Layer 4 of a small transformer language model trained on English Wikipedia (13 layers, counted from 0, width 96).
A neuron adds its activation times its output weights to the MLP's output. To switch it off is to set its activation to zero at one token and run the rest of the model.
A neuron's activation on a vector x is squared ReLU(weights . x), where the dot is the dot product.

Input weights of the MLP neurons that the questions are about. A number n stands for (n - 500) times 0.0015.
n13: 555 369 418 759 453 431 548 476 315 364 567 408 379 638 266 366 745 453 810 581 398 407 565 557 487 422 633 617 405 547 438 472 395 379 353 471 754 460 367 484 651 717 475 380 546 537 442 635 515 558 548 344 520 483 611 198 517 438 556 607 277 606 378 533 747 504 351 455 315 391 497 295 627 424 618 476 528 547 705 262 666 425 598 663 543 472 437 527 473 522 534 338 544 457 513 600
n14: 428 485 555 613 540 424 358 641 459 314 653 549 476 524 367 337 552 539 645 405 313 531 658 444 262 479 461 418 207 328 455 344 535 456 575 418 487 311 526 470 426 610 567 590 318 466 504 767 597 394 496 484 485 419 710 241 542 457 613 303 500 563 381 737 550 476 468 500 355 518 633 316 570 349 354 529 389 653 296 461 553 447 553 545 546 467 500 602 447 547 682 545 580 445 476 602
n44: 483 477 566 477 520 406 305 565 612 756 385 639 402 674 480 490 516 569 297 329 522 434 658 259 514 533 654 506 453 641 552 324 433 442 471 489 549 521 639 475 537 610 438 729 571 543 493 550 687 452 574 493 463 277 600 467 706 500 530 448 351 506 452 803 597 519 584 400 531 508 463 569 340 557 395 520 435 399 595 410 432 485 459 450 455 626 430 443 417 577 449 370 574 576 406 634
n45: 579 387 328 508 560 492 315 602 302 507 255 566 397 690 454 381 551 226 617 351 623 613 512 500 331 492 455 536 577 381 400 289 188 301 457 423 435 591 462 452 473 795 463 462 398 450 400 617 412 614 625 432 472 511 704 510 565 251 592 595 427 472 620 580 637 579 341 439 314 628 312 521 403 509 497 256 623 401 326 383 387 395 320 567 362 521 513 313 678 438 804 629 759 428 380 672
n59: 583 513 555 519 291 504 596 535 439 599 481 632 376 567 405 441 453 521 476 355 548 612 537 556 459 466 470 670 546 386 544 423 386 450 479 444 697 373 521 361 543 500 537 208 377 396 360 554 546 503 519 605 549 517 674 323 411 460 492 640 572 655 470 511 465 445 667 468 124 422 385 556 426 484 785 282 374 183 654 467 586 358 615 812 538 649 516 490 503 439 648 333 488 679 611 579
n65: 328 375 446 635 356 417 621 562 403 448 584 511 380 622 526 270 751 484 516 353 508 508 508 291 203 312 385 282 481 568 184 483 344 632 298 497 488 528 398 667 713 519 458 567 418 460 342 614 333 430 404 358 343 574 467 464 636 303 300 464 432 525 546 516 472 475 443 414 331 500 792 519 528 417 636 842 571 714 531 446 534 406 460 492 252 761 541 456 533 500 967 400 395 523 697 557
n143: 655 413 601 486 404 278 382 594 431 446 453 634 386 515 446 561 520 487 567 507 449 583 503 425 526 677 524 574 504 566 482 602 478 302 517 509 565 384 379 343 539 454 494 474 523 464 529 453 694 546 567 492 601 467 520 243 744 468 504 551 555 754 232 633 452 403 537 639 474 685 431 251 248 564 557 382 439 180 415 534 507 366 507 481 497 641 396 524 467 543 680 415 635 603 483 570
n157: 663 467 486 615 610 392 522 580 261 685 364 490 335 705 473 335 728 383 486 333 541 530 641 466 378 516 500 616 380 461 438 465 358 424 568 341 579 410 646 416 587 534 503 525 571 309 504 745 478 440 524 367 427 196 572 520 583 341 512 508 275 391 443 594 450 560 411 439 529 573 584 625 114 525 383 448 383 367 651 378 577 575 655 784 461 440 641 393 338 412 545 458 765 538 364 651
n159: 519 285 508 543 600 556 792 585 524 664 445 473 329 790 451 647 633 429 464 403 504 430 635 606 355 556 590 599 433 444 459 439 486 689 576 796 692 400 555 583 630 466 577 580 561 598 491 525 741 327 474 486 371 504 576 416 546 307 438 459 450 550 462 717 472 562 668 104 333 673 329 583 281 575 658 509 223 696 496 276 670 532 563 282 320 469 541 415 489 115 559 430 584 760 449 652
n162: 341 448 572 463 533 353 454 578 507 395 484 702 489 513 447 280 438 531 703 374 449 623 556 418 409 215 247 543 475 530 548 454 272 546 503 509 373 743 430 661 568 377 531 514 405 375 416 435 549 540 446 395 409 457 511 687 298 395 465 564 540 482 500 631 908 343 587 444 378 509 326 569 250 484 599 445 602 563 346 500 706 538 814 418 545 516 504 507 609 229 481 357 589 587 440 587
n211: 491 561 394 503 561 233 540 558 437 616 371 609 402 554 482 544 541 229 481 272 237 507 486 562 473 440 430 615 523 560 455 514 311 549 342 379 526 585 587 509 583 580 393 356 556 483 317 577 412 595 461 484 512 543 500 434 485 426 461 701 645 568 586 461 526 514 540 481 556 664 302 405 356 538 759 717 522 598 681 541 556 297 651 643 487 577 571 679 494 579 503 475 629 604 297 547
n275: 525 375 534 606 600 534 212 795 398 385 355 556 296 568 493 526 747 496 428 496 564 263 484 427 428 624 657 540 157 835 447 550 389 442 510 676 596 404 466 597 430 686 541 623 445 414 469 275 577 334 711 371 330 532 508 409 694 445 521 504 251 387 375 581 450 532 266 321 488 642 489 507 500 357 547 496 406 554 365 411 643 284 556 343 391 590 407 472 749 648 742 560 534 764 483 484
n286: 520 293 486 656 490 465 567 671 504 595 455 491 435 371 614 329 417 273 642 397 358 748 504 367 349 365 391 606 567 376 369 344 496 560 620 564 626 486 503 701 581 325 399 507 466 383 420 586 286 506 768 475 510 464 603 561 512 262 465 703 302 653 295 637 528 471 570 452 294 549 685 293 427 561 586 411 570 549 456 581 459 510 539 337 462 352 396 626 582 496 764 459 749 463 506 518
n339: 448 388 595 592 426 507 268 477 585 568 611 611 403 434 477 655 633 322 442 449 504 514 621 482 492 601 563 589 463 451 425 477 384 531 604 430 465 497 589 509 472 330 420 396 230 504 437 557 320 509 713 483 465 393 595 269 413 234 409 602 461 612 445 653 307 363 553 323 542 665 648 363 258 480 549 400 631 341 433 229 456 466 516 399 517 523 182 558 328 570 500 554 557 725 263 574
n363: 534 231 551 306 445 492 564 726 528 441 347 627 318 618 444 416 718 406 532 370 786 374 546 291 188 487 547 624 500 461 315 461 417 424 534 647 711 302 425 382 717 579 623 548 756 520 527 647 524 756 696 453 518 262 387 496 404 331 504 527 554 400 233 337 456 508 443 464 480 553 626 634 380 394 559 513 380 432 407 420 664 426 688 701 201 504 568 574 563 428 583 519 600 542 600 854
n373: 516 494 477 584 748 381 556 550 203 532 475 569 504 691 484 412 546 571 537 471 564 518 500 547 420 393 614 636 492 637 539 515 484 572 512 660 647 452 426 614 708 630 467 233 647 340 281 398 418 409 624 475 440 542 587 544 657 539 252 699 449 557 349 596 514 486 331 453 371 388 411 455 221 524 726 606 454 431 540 326 602 568 655 793 490 565 496 456 593 500 396 367 451 484 658 560

Output weights of the MLP neurons that the questions are about. A number n stands for (n - 500) times 0.0015.
n13: 670 638 649 489 371 685 200 647 462 312 588 570 371 609 780 373 418 263 306 427 363 648 325 552 634 594 354 453 564 619 605 437 521 484 658 427 519 465 519 448 508 473 358 390 589 347 533 263 401 544 611 553 651 621 639 606 524 598 590 376 610 442 511 395 561 344 715 579 550 294 532 523 463 587 486 381 374 512 455 451 616 465 432 475 334 282 488 73 277 511 562 635 589 284 760 332
n14: 397 605 576 394 541 452 576 466 462 369 508 441 519 474 556 560 462 444 288 530 368 689 551 648 848 229 437 401 852 371 504 375 521 592 292 657 489 373 364 413 520 290 457 496 629 637 467 575 551 504 383 677 496 595 641 640 389 332 647 677 456 632 581 492 601 593 508 389 711 403 324 642 363 500 558 453 624 552 583 504 836 693 388 651 634 423 345 261 383 550 536 649 549 595 952 508
n44: 475 293 378 147 208 481 508 467 391 560 404 447 671 500 435 561 518 704 507 202 629 570 436 601 404 701 376 500 500 840 672 388 593 527 673 574 721 756 411 489 451 523 548 504 443 500 413 384 496 345 554 723 483 447 511 500 574 422 420 508 228 545 489 398 559 519 477 703 522 649 329 584 702 445 600 621 526 477 516 676 421 680 496 368 289 577 636 492 548 421 414 346 554 425 573 527
n45: 612 430 891 692 283 495 581 392 401 567 673 397 289 274 649 500 376 485 508 641 343 487 400 641 443 356 290 438 291 439 520 504 610 658 593 444 418 576 689 334 352 549 325 509 940 538 693 607 609 191 793 821 564 353 303 586 435 500 537 348 558 306 491 558 618 632 554 608 575 468 518 591 654 474 590 159 605 555 481 607 426 344 417 500 530 214 316 687 267 541 598 584 402 533 610 335
n59: 412 661 382 480 423 500 642 286 647 566 479 776 663 447 592 504 366 634 396 450 137 540 469 532 415 633 635 960 555 539 532 571 553 417 338 333 329 376 630 359 517 743 411 440 540 646 513 635 415 635 512 684 495 587 477 471 641 561 542 303 446 511 548 525 601 542 397 826 614 550 267 400 465 769 500 318 428 613 736 620 477 689 544 299 349 550 517 466 354 597 393 604 402 362 465 272
n65: 354 625 320 423 485 776 658 272 468 334 495 637 277 444 333 452 108 428 743 272 496 601 651 184 486 443 451 787 284 614 489 559 231 433 309 461 541 609 611 356 315 396 254 633 439 315 798 270 634 412 374 473 766 448 429 605 392 435 570 515 528 517 459 741 537 437 538 418 537 634 543 441 495 601 248 156 528 928 682 637 583 425 459 450 632 361 391 428 426 277 363 208 639 520 647 442
n143: 432 546 307 556 423 465 583 523 286 390 400 473 463 433 638 314 411 458 442 583 475 348 696 466 750 418 826 376 639 594 356 571 354 398 372 179 361 679 696 537 614 652 489 530 432 735 693 434 485 784 163 644 543 516 463 469 512 603 435 471 433 550 401 434 447 604 504 406 485 302 409 398 414 394 579 518 633 631 285 739 573 651 659 359 556 548 512 472 316 479 543 692 485 350 441 316
n157: 463 412 341 541 314 418 219 488 405 586 330 521 411 744 522 491 455 421 548 452 766 275 272 504 441 440 572 530 474 419 787 615 523 474 392 451 360 526 458 447 448 265 345 512 690 340 846 436 337 524 516 346 420 188 669 194 723 696 662 495 672 496 338 654 596 504 680 446 761 630 491 322 287 533 402 398 629 343 371 313 378 798 454 554 483 583 423 587 589 535 615 478 802 420 417 320
n159: 747 456 577 543 454 821 378 396 720 536 454 675 771 577 491 295 474 461 529 275 421 225 447 586 469 577 496 420 769 660 585 594 856 229 373 621 457 437 522 509 419 679 544 261 321 234 707 268 583 613 411 452 530 773 466 545 514 366 463 695 419 392 422 374 596 257 482 552 769 441 514 404 719 613 364 401 793 619 570 565 589 665 679 524 370 404 433 445 482 321 876 505 470 664 269 601
n162: 582 450 549 541 680 556 440 557 426 210 674 415 271 482 496 470 451 399 452 516 709 517 636 537 550 560 408 525 729 487 770 488 336 577 537 540 619 381 350 633 517 169 708 661 518 508 773 572 421 476 569 467 401 521 464 174 606 505 531 197 406 347 141 657 296 617 572 590 550 302 393 434 504 591 559 453 707 569 708 323 640 606 492 568 689 418 602 748 420 651 347 473 273 540 883 713
n211: 476 402 353 558 437 525 369 438 452 554 774 428 625 461 580 609 616 593 527 257 394 483 255 486 274 345 598 536 679 515 700 503 469 471 308 616 438 747 521 653 601 357 472 364 609 466 587 525 374 798 517 559 575 468 584 478 530 800 500 340 594 437 430 539 479 493 288 503 500 620 431 344 675 416 256 609 490 376 504 463 465 610 382 709 476 391 669 548 655 428 518 579 527 309 488 603
n275: 290 611 543 543 467 390 454 644 461 709 398 319 744 578 706 284 725 623 352 357 852 456 703 331 353 277 606 450 371 543 358 600 636 436 470 354 326 414 553 586 727 514 487 377 343 491 291 383 469 597 612 298 615 495 322 546 608 557 479 461 586 663 500 228 208 741 695 435 540 532 207 561 851 293 483 521 451 394 552 627 147 541 491 481 308 680 341 407 380 632 364 661 375 528 811 607
n286: 633 425 377 396 458 353 643 539 648 565 624 484 550 409 570 496 624 671 720 590 552 500 241 434 556 711 641 197 409 521 527 485 500 500 703 268 278 864 603 500 618 638 552 547 465 438 513 589 417 681 642 425 580 593 420 312 433 532 459 651 569 324 567 253 298 558 492 453 480 562 402 488 419 622 567 534 165 640 428 546 384 733 335 826 340 739 508 641 388 393 415 466 319 546 417 289
n339: 456 480 556 484 474 290 403 388 448 232 572 496 480 626 492 420 361 432 582 469 527 248 522 388 582 638 254 571 666 465 695 361 522 752 746 691 568 421 373 413 136 533 516 682 595 667 469 409 631 628 512 447 661 654 457 340 392 390 519 522 441 646 828 521 520 432 529 641 697 597 365 577 572 435 251 519 630 559 444 387 729 405 281 261 383 352 387 70 619 409 633 391 452 491 701 649
n363: 422 823 594 451 367 547 578 640 364 328 614 359 452 587 296 470 786 523 612 544 330 446 468 320 538 500 432 393 531 365 75 709 546 556 327 309 582 453 416 549 672 449 513 629 755 541 527 415 270 460 285 413 212 423 512 530 189 691 643 705 496 646 504 367 454 321 577 450 593 431 388 355 692 529 461 508 400 753 616 691 462 406 450 455 682 509 431 675 601 465 568 930 471 719 348 715
n373: 663 485 515 297 862 766 512 436 542 654 488 637 489 547 321 268 515 411 537 452 431 489 311 466 438 618 511 829 548 298 377 654 551 365 612 275 421 520 280 657 461 457 550 481 317 538 760 437 304 625 410 565 583 425 323 674 565 541 340 266 378 540 401 547 523 416 689 587 442 412 401 439 477 668 439 410 711 620 607 418 457 387 573 513 451 344 732 416 597 475 661 697 470 570 302 267

Each question names a token from some text and the token that comes next. It shows the vector x that enters the MLP there. A number n stands for (n - 500) times 0.011.

Then comes g, the gradient of the next token's log-probability with respect to the MLP's output, scaled to length 1. A neuron's effect is roughly proportional to its activation times (output weights . g). A number n stands for (n - 500) times 0.0009.

"al", then "ter"
x: 384 513 498 425 501 519 592 465 515 555 507 372 492 459 474 502 544 548 491 397 442 559 52 582 389 541 495 463 666 534 516 670 647 267 492 483 570 400 518 614 649 493 304 471 530 456 651 510 563 510 423 507 551 494 394 459 509 680 444 403 562 509 535 324 452 605 560 503 617 599 495 504 570 560 505 691 521 491 479 561 506 475 473 535 537 420 421 579 427 563 529 418 478 483 517 399
g: 466 519 673 579 646 716 622 257 435 462 497 607 503 702 621 442 554 630 473 417 731 531 517 405 252 481 480 386 399 550 480 447 570 384 526 273 479 449 487 448 581 424 247 574 741 297 210 637 754 391 533 599 520 564 485 351 603 439 575 427 430 493 525 644 585 580 555 557 414 595 634 447 616 476 535 501 340 319 283 632 534 577 472 529 493 466 332 560 455 611 392 480 513 579 497 484
Which neuron, switched off, raises the next token's probability most? n211

" the", then " development"
x: 449 526 390 527 510 461 449 553 569 529 423 456 427 579 488 461 586 450 486 444 567 443 185 472 557 504 750 537 696 538 448 689 421 441 516 486 508 542 519 536 515 488 521 654 376 492 930 384 507 462 559 605 495 494 531 525 439 632 556 490 470 481 454 508 453 535 461 404 595 468 465 458 520 426 507 392 519 467 525 774 533 448 460 583 598 448 492 546 452 412 514 453 579 425 463 580
g: 562 335 642 415 481 607 415 455 364 490 637 232 392 428 606 370 636 559 363 483 625 412 377 610 353 381 618 622 511 370 341 319 536 507 413 580 654 509 614 473 622 546 586 489 397 318 349 260 508 470 497 417 357 531 451 411 587 549 541 612 477 437 683 616 298 340 632 270 488 386 504 368 607 674 577 575 511 443 514 425 583 716 455 565 417 354 548 485 658 529 403 416 354 362 658 657
Which neuron, switched off, lowers the next token's probability most? n275

"ro", then "f"
x: 387 524 445 501 659 709 523 519 608 369 664 538 689 491 377 502 631 532 400 418 302 505 291 527 387 477 630 517 537 342 548 474 421 480 575 446 366 555 397 509 302 478 524 588 546 416 413 570 486 535 543 536 440 477 469 361 495 639 522 319 528 528 527 517 442 613 504 435 506 484 566 551 570 497 374 454 653 515 615 540 325 519 360 619 587 474 312 516 455 538 395 565 449 467 504 487
g: 526 565 339 407 680 506 347 473 405 538 542 651 396 466 733 464 366 395 549 484 450 564 524 532 246 738 375 673 456 286 395 286 483 665 447 568 488 481 419 573 434 358 429 532 443 449 536 369 361 638 482 549 441 487 495 635 311 529 401 629 476 646 470 450 416 541 417 758 420 618 619 714 472 675 543 463 480 517 225 500 598 585 334 635 399 387 449 576 469 580 554 323 529 510 746 514
Which neuron, switched off, lowers the next token's probability most? n14

"leg", then "e"
x: 488 677 445 536 605 564 401 482 610 481 464 600 542 566 413 411 519 593 454 497 455 344 189 758 561 544 652 506 535 493 446 563 516 578 565 418 369 524 477 571 504 366 390 380 503 537 310 566 464 444 507 636 420 466 498 455 545 753 422 474 349 422 436 475 412 499 484 517 446 459 597 521 436 651 379 388 538 507 516 554 590 529 376 495 616 520 548 451 524 397 394 432 367 434 596 475
g: 449 555 359 508 673 799 589 442 300 663 467 633 653 600 553 520 513 448 264 359 519 690 673 481 725 455 625 497 539 808 666 563 425 469 391 410 381 676 437 456 285 391 383 392 528 410 638 619 537 522 644 340 572 442 377 611 530 552 571 484 582 510 556 463 444 527 560 438 526 401 638 583 387 490 648 547 406 633 475 398 463 664 297 421 622 300 488 550 472 588 519 548 671 433 417 531
Which neuron, switched off, lowers the next token's probability most? n373

"und", then "is"
x: 443 520 551 325 445 437 475 391 496 444 525 476 629 483 450 627 528 588 441 528 379 374 249 456 594 523 557 506 612 513 514 644 467 350 454 557 537 399 546 524 545 526 291 457 486 525 577 380 379 343 496 525 588 527 561 414 520 788 378 389 494 474 502 407 319 585 508 582 464 564 502 460 570 621 414 404 579 612 424 425 438 383 444 390 683 549 422 517 518 524 613 564 523 533 668 417
g: 705 503 505 549 571 605 337 448 537 510 702 673 522 551 515 494 658 401 558 501 538 599 423 560 599 428 488 470 584 352 498 536 754 316 345 590 431 461 459 570 497 531 386 623 718 476 576 621 563 636 634 488 203 409 459 512 621 315 439 617 480 629 651 337 336 434 378 456 479 635 485 471 599 474 396 470 671 463 466 300 495 646 316 664 448 463 459 478 372 466 445 499 298 773 733 393
Which neuron, switched off, raises the next token's probability most? n143

" a", then " close"
x: 494 604 537 549 495 487 453 575 522 610 406 485 570 416 459 396 527 431 591 494 549 428 325 585 374 538 736 654 670 357 523 682 515 564 511 472 475 506 529 553 507 462 631 624 604 371 749 552 553 496 534 491 453 403 612 439 442 585 534 428 588 483 506 644 521 619 478 496 585 414 429 573 613 492 524 425 414 571 598 761 477 566 408 585 580 432 511 546 407 423 625 478 551 342 402 647
g: 457 438 349 585 170 371 394 369 646 445 508 628 397 419 452 467 397 399 646 481 483 629 432 642 595 562 587 649 478 663 221 516 481 721 505 707 648 502 440 429 679 435 669 431 443 449 543 480 534 468 365 551 607 381 615 594 458 471 590 498 399 648 554 521 412 312 730 353 455 375 525 206 427 525 625 489 402 505 526 322 490 517 471 616 348 511 426 441 442 278 488 303 521 435 567 465
Which neuron, switched off, lowers the next token's probability most? n157

" w", then "re"
x: 480 490 577 362 665 487 513 546 466 316 460 492 576 402 470 510 571 484 511 651 524 568 435 476 750 533 593 443 378 458 615 543 497 617 552 480 583 406 423 368 641 529 629 514 466 581 587 556 443 561 574 599 495 445 456 369 493 856 606 479 415 521 597 512 504 475 543 561 550 405 529 501 581 536 471 409 385 620 433 663 454 582 491 423 708 415 548 468 418 389 465 484 513 370 530 663
g: 505 474 466 523 365 268 409 583 513 615 449 471 447 444 534 561 563 374 476 414 178 600 591 489 541 376 698 716 630 478 581 441 346 394 397 677 440 562 431 503 601 459 717 571 410 510 497 302 481 319 508 690 380 729 538 536 511 514 444 514 561 530 498 560 180 592 372 482 354 408 334 412 471 503 686 431 630 575 370 564 483 638 547 530 532 591 481 454 466 458 633 357 677 447 220 354
Which neuron, switched off, lowers the next token's probability most? n14

" for", then " the"
x: 456 507 535 360 554 492 563 478 426 383 561 444 406 562 448 554 645 509 545 426 494 413 241 455 445 539 400 597 664 463 621 509 605 524 520 534 386 541 467 515 603 367 474 512 533 478 631 536 464 567 508 540 527 538 493 480 306 865 565 510 525 515 568 729 610 417 461 442 577 623 492 553 460 560 600 507 481 603 462 767 485 436 509 481 544 383 651 585 371 458 511 531 451 460 457 449
g: 628 527 553 523 610 341 387 403 652 374 596 393 453 580 380 564 383 429 493 777 506 366 565 542 431 527 414 327 484 535 513 265 463 531 556 434 587 567 490 503 502 518 432 500 615 523 280 532 326 573 543 642 491 465 531 458 576 786 646 474 369 401 505 541 433 488 417 584 494 413 520 394 506 729 548 207 563 467 375 405 788 472 487 326 260 435 622 413 331 709 449 702 594 503 505 666
Which neuron, switched off, lowers the next token's probability most? n162

"s", then " being"
x: 440 452 348 459 427 429 570 323 495 381 578 259 487 496 395 540 590 550 509 820 588 466 145 661 557 576 599 401 421 443 539 649 480 577 503 490 424 457 378 414 533 549 393 392 573 621 589 524 479 501 542 462 566 569 461 498 443 695 580 596 592 546 490 406 529 554 526 513 480 450 498 583 560 462 662 475 459 553 586 478 506 525 497 609 569 558 535 496 512 552 445 453 380 517 505 438
g: 361 365 680 746 522 542 461 657 415 544 502 646 503 548 406 577 399 449 473 399 376 620 480 686 459 748 273 358 438 518 452 517 372 538 520 520 544 506 466 350 392 343 642 533 595 514 649 457 493 532 725 390 555 313 299 488 602 644 392 421 725 491 540 723 506 387 691 341 568 644 549 534 587 440 257 380 238 573 646 485 410 437 578 414 520 472 387 430 596 565 546 560 483 379 439 439
Which neuron, switched off, lowers the next token's probability most? n13

" the", then " pro"
x: 445 499 405 486 508 468 502 552 561 515 424 467 453 577 487 451 582 421 455 432 568 478 181 438 536 479 728 577 678 505 453 688 459 470 477 478 532 536 512 527 551 488 530 602 414 522 967 385 506 496 527 616 477 516 559 522 424 601 580 499 479 448 450 523 468 500 441 399 611 459 484 465 554 438 500 374 550 457 515 759 519 456 488 591 554 458 484 532 415 401 531 466 581 373 485 578
g: 648 532 466 568 373 271 491 268 318 540 461 206 550 467 452 309 647 528 498 561 449 481 373 646 394 440 625 564 503 530 414 472 858 504 450 628 657 636 544 543 474 398 486 498 586 506 519 448 426 415 432 428 336 385 429 362 663 597 432 619 476 617 559 494 685 518 598 427 475 402 344 402 627 576 481 685 570 430 647 287 233 431 440 578 447 408 506 317 595 445 543 526 422 478 267 521
Which neuron, switched off, lowers the next token's probability most? n363

"ice", then " and"
x: 642 535 387 488 510 436 558 440 455 527 362 474 474 541 343 557 568 471 479 496 578 526 93 632 605 489 636 441 556 414 488 547 462 493 449 520 613 553 428 502 584 542 464 430 458 392 657 548 388 395 542 474 538 475 558 640 402 574 630 463 546 531 681 425 435 525 548 479 490 506 528 686 537 662 582 446 617 460 414 413 402 549 462 541 656 336 661 386 425 502 523 579 421 401 541 487
g: 467 362 484 424 389 371 644 354 407 581 629 508 514 485 610 524 648 551 561 487 530 382 472 461 591 533 546 390 341 321 739 485 577 378 421 286 459 554 547 500 355 421 461 415 447 777 492 520 384 509 425 473 411 510 571 530 496 390 445 419 643 430 563 358 544 740 602 377 339 665 387 313 586 631 309 598 499 298 600 413 285 530 740 350 436 311 710 499 440 546 440 511 523 652 664 351
Which neuron, switched off, lowers the next token's probability most? n45

"),", then " which"
x: 486 435 420 521 497 455 546 414 483 443 443 410 515 349 467 531 492 448 491 566 510 375 401 662 546 519 451 426 536 431 639 663 527 448 539 377 510 490 403 341 480 325 459 611 520 454 616 484 304 552 556 687 600 400 526 365 403 664 412 451 437 540 328 629 508 668 547 432 593 528 510 491 472 654 378 534 486 477 634 523 342 525 571 524 475 506 828 505 554 365 448 525 504 521 416 490
g: 604 311 493 562 600 298 400 583 477 443 698 439 414 530 529 452 394 423 619 556 519 234 617 451 437 638 300 424 241 411 569 377 498 602 655 385 501 480 497 466 568 460 436 520 643 371 504 533 349 574 532 404 374 72 344 428 330 576 549 478 482 606 659 485 389 423 444 487 414 467 600 534 360 638 381 504 360 332 543 273 678 520 445 594 413 562 457 479 566 680 351 424 466 556 582 440
Which neuron, switched off, lowers the next token's probability most? n157

"her", then " War"
x: 483 490 446 401 596 355 417 621 485 578 368 471 645 492 449 468 413 565 495 539 415 439 63 610 671 452 574 402 499 623 374 525 650 580 456 460 427 553 491 497 396 420 506 483 457 371 478 607 466 598 527 581 613 516 588 440 553 604 426 523 491 679 491 451 407 506 471 478 510 578 477 375 551 695 515 439 557 630 517 504 456 542 471 380 522 459 571 564 538 582 394 447 448 476 482 314
g: 544 542 408 451 466 635 529 460 478 624 562 615 471 345 418 446 416 568 630 461 453 371 331 531 466 538 607 396 687 331 436 641 610 199 740 511 594 400 372 410 487 453 629 423 513 516 637 416 466 352 392 594 278 473 305 647 576 577 479 351 416 434 463 301 592 573 563 310 446 552 410 520 674 530 598 252 542 476 491 493 378 673 347 680 508 341 563 328 521 247 542 688 421 451 464 452
Which neuron, switched off, lowers the next token's probability most? n211

" K", then "ing"
x: 481 580 549 389 480 339 433 489 567 530 345 479 507 383 495 634 530 466 503 611 598 601 333 329 603 455 439 515 559 493 571 541 460 465 358 511 573 439 459 423 570 426 510 531 575 592 482 382 421 515 562 519 694 402 532 410 380 886 539 466 547 574 563 319 497 590 503 530 663 476 546 622 498 546 252 425 544 366 494 561 436 535 439 555 574 410 573 529 481 611 607 489 473 449 500 509
g: 309 501 544 394 502 567 630 388 585 368 566 650 561 482 443 676 396 565 654 648 550 563 394 477 640 592 610 481 411 588 394 474 626 453 643 402 602 382 652 603 383 632 535 654 570 541 416 401 475 439 438 333 402 568 356 661 576 634 500 277 536 515 480 472 441 717 790 733 520 547 557 458 634 583 568 393 700 645 379 721 285 618 506 374 474 341 454 525 454 352 366 453 355 397 615 510
Which neuron, switched off, lowers the next token's probability most? n143

" b", then "ill"
x: 461 584 472 348 556 446 568 499 436 446 440 476 739 438 434 581 438 540 558 492 444 534 430 459 576 536 559 565 580 467 590 564 505 445 543 465 479 373 570 421 630 479 533 547 502 506 450 598 527 530 444 639 550 511 519 385 469 923 484 395 467 417 487 628 386 563 544 677 728 365 398 399 566 524 421 462 467 434 457 582 520 723 475 436 564 545 633 402 468 446 602 464 618 456 453 520
g: 491 373 706 574 517 447 459 618 502 400 559 694 375 398 605 480 420 481 645 484 711 589 562 566 510 554 501 375 566 561 405 655 505 653 641 424 737 672 584 673 396 589 385 482 537 392 483 525 514 580 505 469 565 277 192 310 616 498 531 599 411 501 550 372 500 359 657 498 694 319 436 381 273 235 369 351 578 527 635 383 444 602 382 384 568 515 597 437 589 504 582 520 566 316 587 507
Which neuron, switched off, lowers the next token's probability most? n143

"ation", then " You"
x: 576 571 371 442 614 489 624 459 318 516 517 337 495 515 307 548 568 567 522 631 615 471 168 708 569 658 589 411 493 368 400 513 396 692 617 462 435 523 455 597 550 491 489 447 489 445 546 574 455 461 603 593 467 509 476 581 376 674 503 514 591 563 550 389 528 550 481 563 486 569 466 495 507 508 575 497 574 496 469 423 480 628 396 601 533 315 668 463 549 388 500 494 476 431 544 408
g: 345 499 605 271 384 563 599 565 441 569 339 554 498 427 538 401 681 214 605 501 558 465 472 415 335 472 542 637 675 346 468 590 609 416 452 565 470 599 431 487 536 430 595 267 509 356 557 327 420 437 741 441 524 560 643 474 690 332 375 636 528 511 553 689 662 348 631 398 450 651 602 318 454 325 798 521 372 547 458 421 434 605 665 553 494 495 443 434 432 576 673 532 473 604 420 578
Which neuron, switched off, lowers the next token's probability most? n373

"ity", then " F"
x: 592 459 455 446 593 496 571 508 349 473 458 354 417 430 323 591 669 519 513 545 499 456 80 609 520 577 589 538 523 529 491 519 414 628 530 486 677 571 525 560 603 585 436 369 437 432 587 392 424 485 499 523 587 520 617 572 440 636 572 342 615 571 581 413 401 572 505 516 590 541 456 515 552 646 482 491 483 485 535 388 416 582 463 549 489 315 616 454 535 461 592 519 477 396 566 370
g: 468 661 305 434 519 544 653 502 571 580 289 711 684 593 588 493 675 506 517 618 284 507 218 524 448 469 566 546 575 370 632 532 409 473 395 544 385 697 398 417 182 445 599 462 494 450 453 507 393 428 592 574 457 536 599 530 617 413 537 511 546 647 427 469 478 574 588 571 578 713 337 391 420 387 444 448 617 541 339 660 317 571 502 717 637 588 563 455 616 461 587 430 340 508 432 216
Which neuron, switched off, lowers the next token's probability most? n373

"d", then "ow"
x: 399 570 624 336 357 484 521 460 464 407 496 466 465 627 332 485 409 609 438 594 506 475 176 606 526 564 625 491 654 459 646 490 539 512 497 441 496 329 491 478 509 428 516 458 417 500 542 533 445 409 579 660 548 535 491 396 443 714 611 569 664 621 483 513 465 610 491 555 497 466 459 552 640 559 603 462 458 391 499 493 398 421 613 662 550 540 668 446 462 595 334 519 461 430 480 377
g: 396 627 471 500 402 623 502 550 455 626 535 760 563 416 694 597 361 568 316 410 554 623 738 449 489 531 251 559 526 494 599 502 534 439 327 489 591 436 494 332 566 357 530 553 440 583 583 479 631 461 450 421 544 615 509 155 732 574 494 616 576 672 408 408 471 514 494 686 556 532 357 491 533 473 459 514 185 255 624 474 502 469 663 635 578 644 424 497 457 417 555 634 579 594 676 391
Which neuron, switched off, lowers the next token's probability most? n59

" to", then " 2006"
x: 373 576 438 417 584 480 472 479 442 432 368 330 441 608 532 612 513 464 441 573 464 475 287 520 452 547 528 496 651 548 694 565 593 600 505 510 514 491 537 317 544 271 425 408 482 542 568 572 339 512 609 538 537 546 564 469 359 693 562 589 573 625 685 709 524 514 499 523 448 547 470 419 509 620 566 522 449 508 559 773 562 577 405 571 553 448 595 523 566 481 426 540 424 460 370 513
g: 635 689 372 549 833 680 511 641 662 486 473 573 609 528 647 481 461 515 328 683 580 457 586 475 631 389 573 473 481 491 697 451 469 779 206 554 594 732 654 567 471 474 304 526 438 455 548 529 487 436 693 420 412 540 444 351 464 439 499 311 630 592 619 437 603 603 550 492 525 528 555 556 401 392 357 667 545 461 458 400 437 417 501 550 559 419 367 387 303 494 632 592 702 466 635 446
Which neuron, switched off, lowers the next token's probability most? n211